Layer 8 of a small transformer language model trained on English Wikipedia (12 layers, counted from 0, width 96). Numbers have three digits each and are written without spaces.
A neuron's activation on a vector x is GELU(weights . x + bias), where the dot is the dot product.

Input weights of the MLP neurons that the questions are about. A number n stands for (n - 500) times 0.0006.
n20 (bias -0.078): 662371524426759513390737378504465335549309571340594565615729569418440552346469404667586414135815180521401540584416761479449389642537513615779550734328550441535313375551664340450241698482560466560392466554586353589732492284384430603572553366670319802538751509482483538732475340396289331424
n25 (bias -0.114): 456474524587355736564491581508231369794692588464613516448672655669464465324442205406400361426500356291725621387612691449440504578654424579535514716367350415349388437577725286477187470623573645203568273575861147581418470638586707560414410570588595585513513423478163556692306384428392560542
n32 (bias -0.120): 401433588496425638315657474648637579546460467279537530709453445756587242749576483335538208366469408751504398534242509478451292410534273402800543843358335500398723505672557671532434237231652284537505725629561449456612565439601564576200508428368428588721314323714344669538500419539225240710
n39 (bias -0.068): 637441568468467360458359542537413668330521730540615693441513520355413282614359533672589258589517255608313421320417973566441644436367380378619527289561482612449377584429683299741458579500619333355714538496384283646581839402423634766735391325565683342677311429431555521518354455533420533541
n40 (bias -0.011): 586663672411216548354649420832516577540619733576597337635577581184460358372395576485361504418559515362321500250275454599446476508441489601457533773340529538625609472312664688366492454475399592413529638582426433458562530447296583647198725343445570460602311492409683469492400381614532630409
n44 (bias -0.092): 711398515399444483335808436540604453517359643305560609496825554520447190630474556585392438504438720588435563620264432460589462258443432656328530651550448444361449402383548615518468316453565379731749346406569539544545440591275716602324760422807447343444301451663463443755422594564244649328
n50 (bias -0.124): 318579405150396446383588767534634454541716621418733375683688334456476403591500334612495645390584401397513427433432517431713554355419641596588421658468274513552250427747448456757444268736605375606523491812468342547671538394437705430179904407567522368436365283370592478319521232504409698453
n121 (bias -0.062): 358492569508600600296667436402666703500456698462576404589572676516424549488321512439513353500655580320232521522383611500110475699662310601573483631266389389645715635332516696518488472526476412429649468637479346456626500237438488751292569369562480651350649721500261528509264442449169604647
n128 (bias -0.096): 466660693586378407443504569468630616585358602419607609382569620603534421480348424469201479451426532278414122433415492460414508661429175327525457773576457460391645479126500782541573387413611601477535549650396426241623572301801513443513547537554735675564614541668677422648355524784431468347
n134 (bias -0.048): 331317603481450584427621534489246662412738633504581367597545798566500614380539185463602555453359473259461685547556287492442705590433451463481537691208504420735601427554492531444261576373403439291672535545405256492652530538672357663520504410761445508428581365357504504681507578527228515580
n142 (bias -0.111): 408488553241394463240681622655447404368449544422438538349650489476396778520478508428441540592352488241816120295451520512662240584461481374903424541529408563474434591563614637489595523209688693537462484608719246606452484508370423631362583605577604488531310342651500476525435378617333551488
n210 (bias -0.072): 448634276665273347381678430583565607507640474543592396461500493336556557570532459567235372649319469570365364384507465493493698710396275368582526448471657444705592408619594579593605312504542434352805419701474349402482503425638691429385500611514528463490496268475429380508429703490530577351
n240 (bias -0.129): 542371517544377453600481627496542582472545360281798636514500148592363728473359666369253348500518410328371533811424360595527647283545504487348612645481413816386672447232360667479577410403403477530524705646364373092740437545558898615408539370435842748442400660430178660627526619751365550369
n261 (bias -0.129): 504484655496370551349550383572327934721492397500638504426625449719565487685288520680222156533587423419492398468457645274741342483482403611376395569568504460632337646500763592507373435300587638527834582548465398463620436612425311701427578587366463376576549594269677521579366283556289338327
n306 (bias -0.142): 360727810408221652388678575828504693322679671445557476550562791437594521395276570604496483618365413168576526325374351285533483580477525702589411445448416806717715338392674449481429521402315687570518654386638496645610591447470444546390540241496386504414575634612412445683351330332381533455
n310 (bias -0.061): 437458582475235453570584510694378305477503458467362651590554503432422569542526560665592523610438471398377420377490573548743643652472412515552527470550476652518765279551421539532468110595539478380446292416572368583487472534372487526476408520526610624456487471665645548517475481305507401323
n311 (bias -0.108): 422596475650500781485508545362496464532261610249833537634677496650453403427538328409403546335353364387627671638559489538603345681504534430485403528512350617528492372603572574469298361391619705190573477371403241360646511511555613626508529403129515671519687614559561584614603500657396387365
n314 (bias -0.069): 482468507647477480399607465799564590508632529382521669629814418294323544473443285560063488492290558267488406526651419546649573437239496322741613464528575647638459262496601365500410775496295590412371461432621564395480311416507464630653545297672445684565539664395599630642474492558364609322
n344 (bias -0.108): 418468396483300358385389796421308434398657536447581412331496520368517754493532417523414354429407566514454687508427531385644694553297472700574684408336384552298725364454322428567605305601635462608496475643744402360415413551471659489381439471691528695507613454381408623564551476614500580341
n352 (bias -0.087): 291533642643517698455454771789611757319570620363469580355583492555531314346398639516456462575521397376513504541375549328471288508713206684810611411565491500358717300566529627390355352323400611461443715629491444236752647638693560367364484487526408569537330459581659504873512424378421278357
n354 (bias -0.099): 189289325336564504415509475563601612638261393427653377586577439301593391230310298451609565236522204721388393519496669618440678448621563698578427336251223504278500267406619605625504428477755428784749641562555484479517475467590711719373697356640448661596376470725496547523484562529401670648

Each question shows a token from some text and the vector x that enters the MLP there. A number n stands for (n - 500) times 0.016.

"199": 577426429430581656353465391464667504660462553615487426377329403434372537588508475472503612643473577567477667612520654619360387417525690455458377473598504500495478628447511551641496456500408456473315471391388789465567515541436544506329528637373557407354294398542628548477563423559465706509
The three highest activations, in order: n44, n50, n40

"est": 654312537616446427430385424596745428584522538524528484407217495457626441555534398509519646507450340525555435467501543451544540449396635509539447491635480321417394564396388520445730511457543402507296665582543576544428555525484475453490292634374588475584405584543670566420569535556553397717
The most active neuron and its activation: n32, at about 0.44

" stat": 555565366533461538414411540458627472536584466522433345447372479456492614317468492531533446683550520649534269516599621614697499440517620479644489535541487435512432746461364443551668550542603422526478497548504548500323618603473487501395342500552396503359464323474501281247744463538459602507
The three highest activations, in order: n142, n50, n210

"as": 468434472409609501502538506381539504644506587416442458716408512565492484608442577574640674640555827477447428587643590667482546375417453498430206319523520625457398587546419627487636571536558486546469524455474384595476527476478246442457371677363414490432403367588421353410485433568424572517
Which of these neurons fires most? n142

" with": 417349432493485415529412411510418447471580575638406468467324428594665526483537374561511629582473703395500495682402516579412568613571524492490590494474545635528434647497542527317549554709250656476541445488542622597345376592466544451546213535598416502453463565441552331319516459490513587588
Which of these neurons fires most? n134

" ": 537498544568568491574400344522580574647445490404449432430519529502510484360510547612567524461488559441690536594483465878510478409540462298653444519392494471510444585466530426430661617534496572530329456632365657520250408500516341345623485465588451421542371418367473409483482642485519644570
Which of these neurons fires most? n314

"ook": 539465478584449415426338463617562528743350299610620386304286448679395634634595523633572550629484702586483538554399447481468465560596503507467492428565401604508442493491526491456560535605409449700582324570470504596515505567438438506451242650381445390450473573488493459401556497453559376605
The most active neuron and its activation: n261, at about 0.76

" −": 554506592512465478555350473484520494628302426438476353500422423458723442457498496509547616546456691470504569620559363740472491395755382430559502595475464542522537524530426566347736515640424619449477539507338654591372302493494388474572470493583442398465393481303534370379522599573484649596
Which of these neurons fires most? n40

"ar": 536546681655333508637383368457475657644552428430484503345419591429510510513560452675571462452428570474431546491592487479523491293564663574362511399418514412491421521571468545349647396555495303620501458621253647680474414591442394502592345586456651421429555522526731490434668463508526404461
Which of these neurons fires most? n261

" two": 463515397628445531397391497398594603378745628596502500402284640513602467492487414511645552651568601529490347651479534540274600498651507448559570453559586503421480638505621455501617521626320600439388537485437663645602511457358429391484230395469426389519485526365510463408500471469519493523
The three highest activations, in order: n39, n121, n306

"\n": 385491487511464572501599589547555494554442569609348523544254554556580528379610385658582502469492679539387513580364491575433453409608360516467497655563545229465464620474527493441547565592531526496319486525344782562401315659495343260592476694528424639431551392470609463531518509531497438434
Which of these neurons fires most? n128

"ech": 591405622776391451519505660530469609651522425577439436435171529407434520433514489526684659474472643609475501515511458507434569551557489451423400503525526446471631587637573458442516450573575462592362472429362654543284370544495582443568279581495591457460527537440440385252702576510534548295
The three highest activations, in order: n310, n344, n210

"ag": 373481454656458401479328509506621539537458433589401338461302484551372617549453530593671475610590708541493401348412564621577384398459582385393487338578438686478470602455366555513608443574607334613532675578498573635467541571554277397577493548454521570489492317519509273386503570533492654533
Which of these neurons fires most? n39

" t": 531564595510436462538412504484647385496556543489355444418266494662370592376639433487622634528636527453514451645471529568440443521467806514442544579474487571405423747420406550266646534371448529573574639701569588526287365544485530268441494430435535396532382520521431390437492504590542425609
Which of these neurons fires most? n240

"ven": 645514440532532504486335486424566547516536577709486392412168646580520480495395342683689546584579559521563360535471526457417543509572559417558545332641512434443401549469427454593634503406371613423529517430409618471699592514347402467672308356547467489676471398476628465435400480511528578577
The most active neuron and its activation: n39, at about 3

"g": 529548342480595403369536434605495552746510367378507571461333405442508532606473544589471500538368728579562276381590517552532498493484765334306417529656474467505454674563608493577500499396646491530487533455502622577493418384431441503562415726505547385517555345631592224426477518532492582428
Which of these neurons fires most? n142

"al": 528513626614377465666611386531482426481573493451431439504298480490523431631564567608526561494487493329629621686734613430499594466501451572468409559742450472405464571424408553507611495405428338514382314515310483514470477487612576364691493488466446531663327402671372443377637530523287639402
The two highest activations, in order: n240, n310

" sp": 441516412652546405434509379450566444559324514656477411447265324551376667408629479465404655539568570379380400636597504560584514426616807645492449527445484466527460562518636498412554502530443534614619507566520542592343536352496489543335472530541505355321577587479496285356683505506539572528
The most active neuron and its activation: n354, at about 0.37

"ig": 382509378628645427496530440359605482497401344581473406594281444643447419639707518524663495494336519567448606581569326571409553550628711459553450502754353591473509486481524388573590469574480368514490588408615570481324380544506493372475275414410548500430446496553522590423529652586449534563
Which of these neurons fires most? n32

"H": 474528470527592567595438562344551500410563401624469436457351634323441349467610553368474674652509694458533336352478606609450552448513509534549478678434611438471466685531511420334421483478549700490425533574532588420404434442500561512653563350578561323492494504590499456289703523310369439666
Which of these neurons fires most? n142

"an": 608433496429615612628479417381637429467555467620393388411371404580435436350602618468694536550622656572385520651590621424469536344456395579693560462572575568454425681484319387389525541400487594524464520521361550400554546572461505547658268380582388489429588439476548509683466328431397589567
The three highest activations, in order: n20, n352, n39

"it": 553369595680452403406518492487534530637336364743401344517387515563425416359574606560669580557516423660590577644398428519538450395570381458577386337547442594452541553506506405500500382589713449695471329568584756556365378391411395431506466559634498585546568539436496484468562452526427514447
Which of these neurons fires most? n354

" in": 601468559488517629370495351587446477470467422608342457599424517534511420366480410502485541661467496480503539595497484639465570545591667534519561623528508355451455462485642445313523587516353440576480495529628547455428418528597446401489265605698528565191538478509491412400546456423567572826
Which of these neurons fires most? n25

"G": 409517467574566508452520629394426566557523386537614508330272539488429277451585528410476543521446580603576531517477511566478643457601543403333436589502555502413320606540568438343451426444673725446483596432490625509265349417384460425667623461630472501457494609646672389464529513548542547729
Which of these neurons fires most? n354

" and": 413450523554489687398570434287492520577479547480458599421334562610692476416557436571600499651604528412506545463519412592597465588519558507468533547631571553465453471520695547319543616559421433535529535395381570393526277450643395670493206526516489505414516608362679378327514510479379484437
The three highest activations, in order: n261, n134, n311

"o": 436546549574647517521355555316539394622471471492336356443530578532445390428667516646526471509397552501735500671675582517509471653500600594467450566570404495429496477543510391414483572450403504573343308521294643622543411549389454672528330557321417407331626530514433575508631498642594409481
Which of these neurons fires most? n311

"in": 517475549493581711339460447457530490574537373603479532372482461646486496627765621608520477484425650442569448630554525398626448454439576423636431361602576501487556528599420369447664367599406530585480402445396683456402551488317379355576267353488424521535674448457506578479558407469425509587
Which of these neurons fires most? n310

" Z": 425467535667519705426479522395485345580462265580462277354339435502518500398754475329534582478548621450486562567562494617431416462656606571492523575623554639411523529486500403366587504570497592646387655628583404674460340524481490355531423519515452450373568548394455476380465511617546493546
Which of these neurons fires most? n25

" on": 588495422450560591503419396366549297571434546518340401582483581667585470433466453564557469737549493501517477606488476574435541499636614412581617430487421451455425449566539503277545613515401531553563326427623586535401315653448537539488244625710487564489488589534471291533468348477532582634
The most active neuron and its activation: n25, at about 1.9

"stit": 555559418536601510495404563363555381486558473498588569560371451466516504478473509483520631702565536557466390587585436472550482470801668548651480620428441419365540704357380410562714422402502385537422429587531687482679398354359528359297454487611395410509530418431479323415574406513630648616
Which of these neurons fires most? n50

"el": 650339552492589343611466293559538513483663403612389438379359419331495518487564440482575667413515683561424498533573403547445471529518394642505537398588606528395617549425481438476518547590498452775360463426471667492371479435485544486777361566544390451619553582458448435420641634444454539335
Which of these neurons fires most? n314

"ute": 546448514647629479556396466427527503574615536566609584421417514523651562571475579626517370666473689505591362366445439461435418454557581498323406380696469441402395728452505566481748456619579566574495371429379511454389526516537345587466265679500529341628478343449412334420499415649576504502
The three highest activations, in order: n261, n39, n128

"i": 418555533428484501664460604555426466555524419463274448334365494529554389459474777585530490585512612605552322654440520513580455550540699462508494452584490579495358633561382350445602402417467554500378451595383572582512437329424354450629452622387647758518612353421628349539446483498714555475
Which of these neurons fires most? n310

"ort": 663485476480507508394284413400488383686454398396448366385470568463556434564634615694604366491450529654692591664538567498540532488639504494474472627476292320394505509510464513413415434532545368492323484578547627503594433529485426579446332647378578506586501544615397513375766497526561474580
The most active neuron and its activation: n32, at about 2.1

"L": 612307570630497520456483505329543376599327351519572432479410499404509434529814613414547618566591532508555420481441556584329610455562537507460474638490658427348343563494486561323447521490484616505391467420598657464375399505494570354492507405666380453550580482558647466438577419643540554583
Which of these neurons fires most? n44

"3": 556485495428531610656413499234485303373513613509474447394397501614548481381567512439508737723414542427534564551586517704206476527603623476587497516613432512330433649466595481566614543477372433524471550492381578578505334483463493387475391530253479518461554537537571516528465478510554579617
Which of these neurons fires most? n311

"ther": 582646419532531593462340435431503484402640508555499502373147584513693472666559461483418683740651606494492477538463622501480548390649387498442410437701379517411511624606574463357493530565535497420496429440329453524504561579608502444589294394454568427571346467486514405354597466447562516570
The most active neuron and its activation: n39, at about 1.7

"a": 477473517637640513638382526430475435488521347652363518437363568458543412441685569587624485452369562566724465689662555425356408491512539496703435494508448472390501480437570379480723578467565562522438425603342447586499593378463386333710269517479522672592437523554530397472500469496437384507
Which of these neurons fires most? n20

"ot": 567638336486469551612400507438551509631502349478514423508318502633496518586553706575523509674736560513595458473473664424555430475578381527451421528731568565425315680422426356498650447450324584588624447386558506570382559521600538332570529711342358353362442493424418404408481464558434571408
The most active neuron and its activation: n261, at about 1.6

" as": 511493475572411665431460441541330365578419716615459425463386547553608624395472468519601485643460582318465531605581632537446481516542443539437419457582673637519508453411469590393622549560346639464482515619379384615447466416574303501528403709682330385282516491461476316387556465510474583629
The most active neuron and its activation: n134, at about 1.8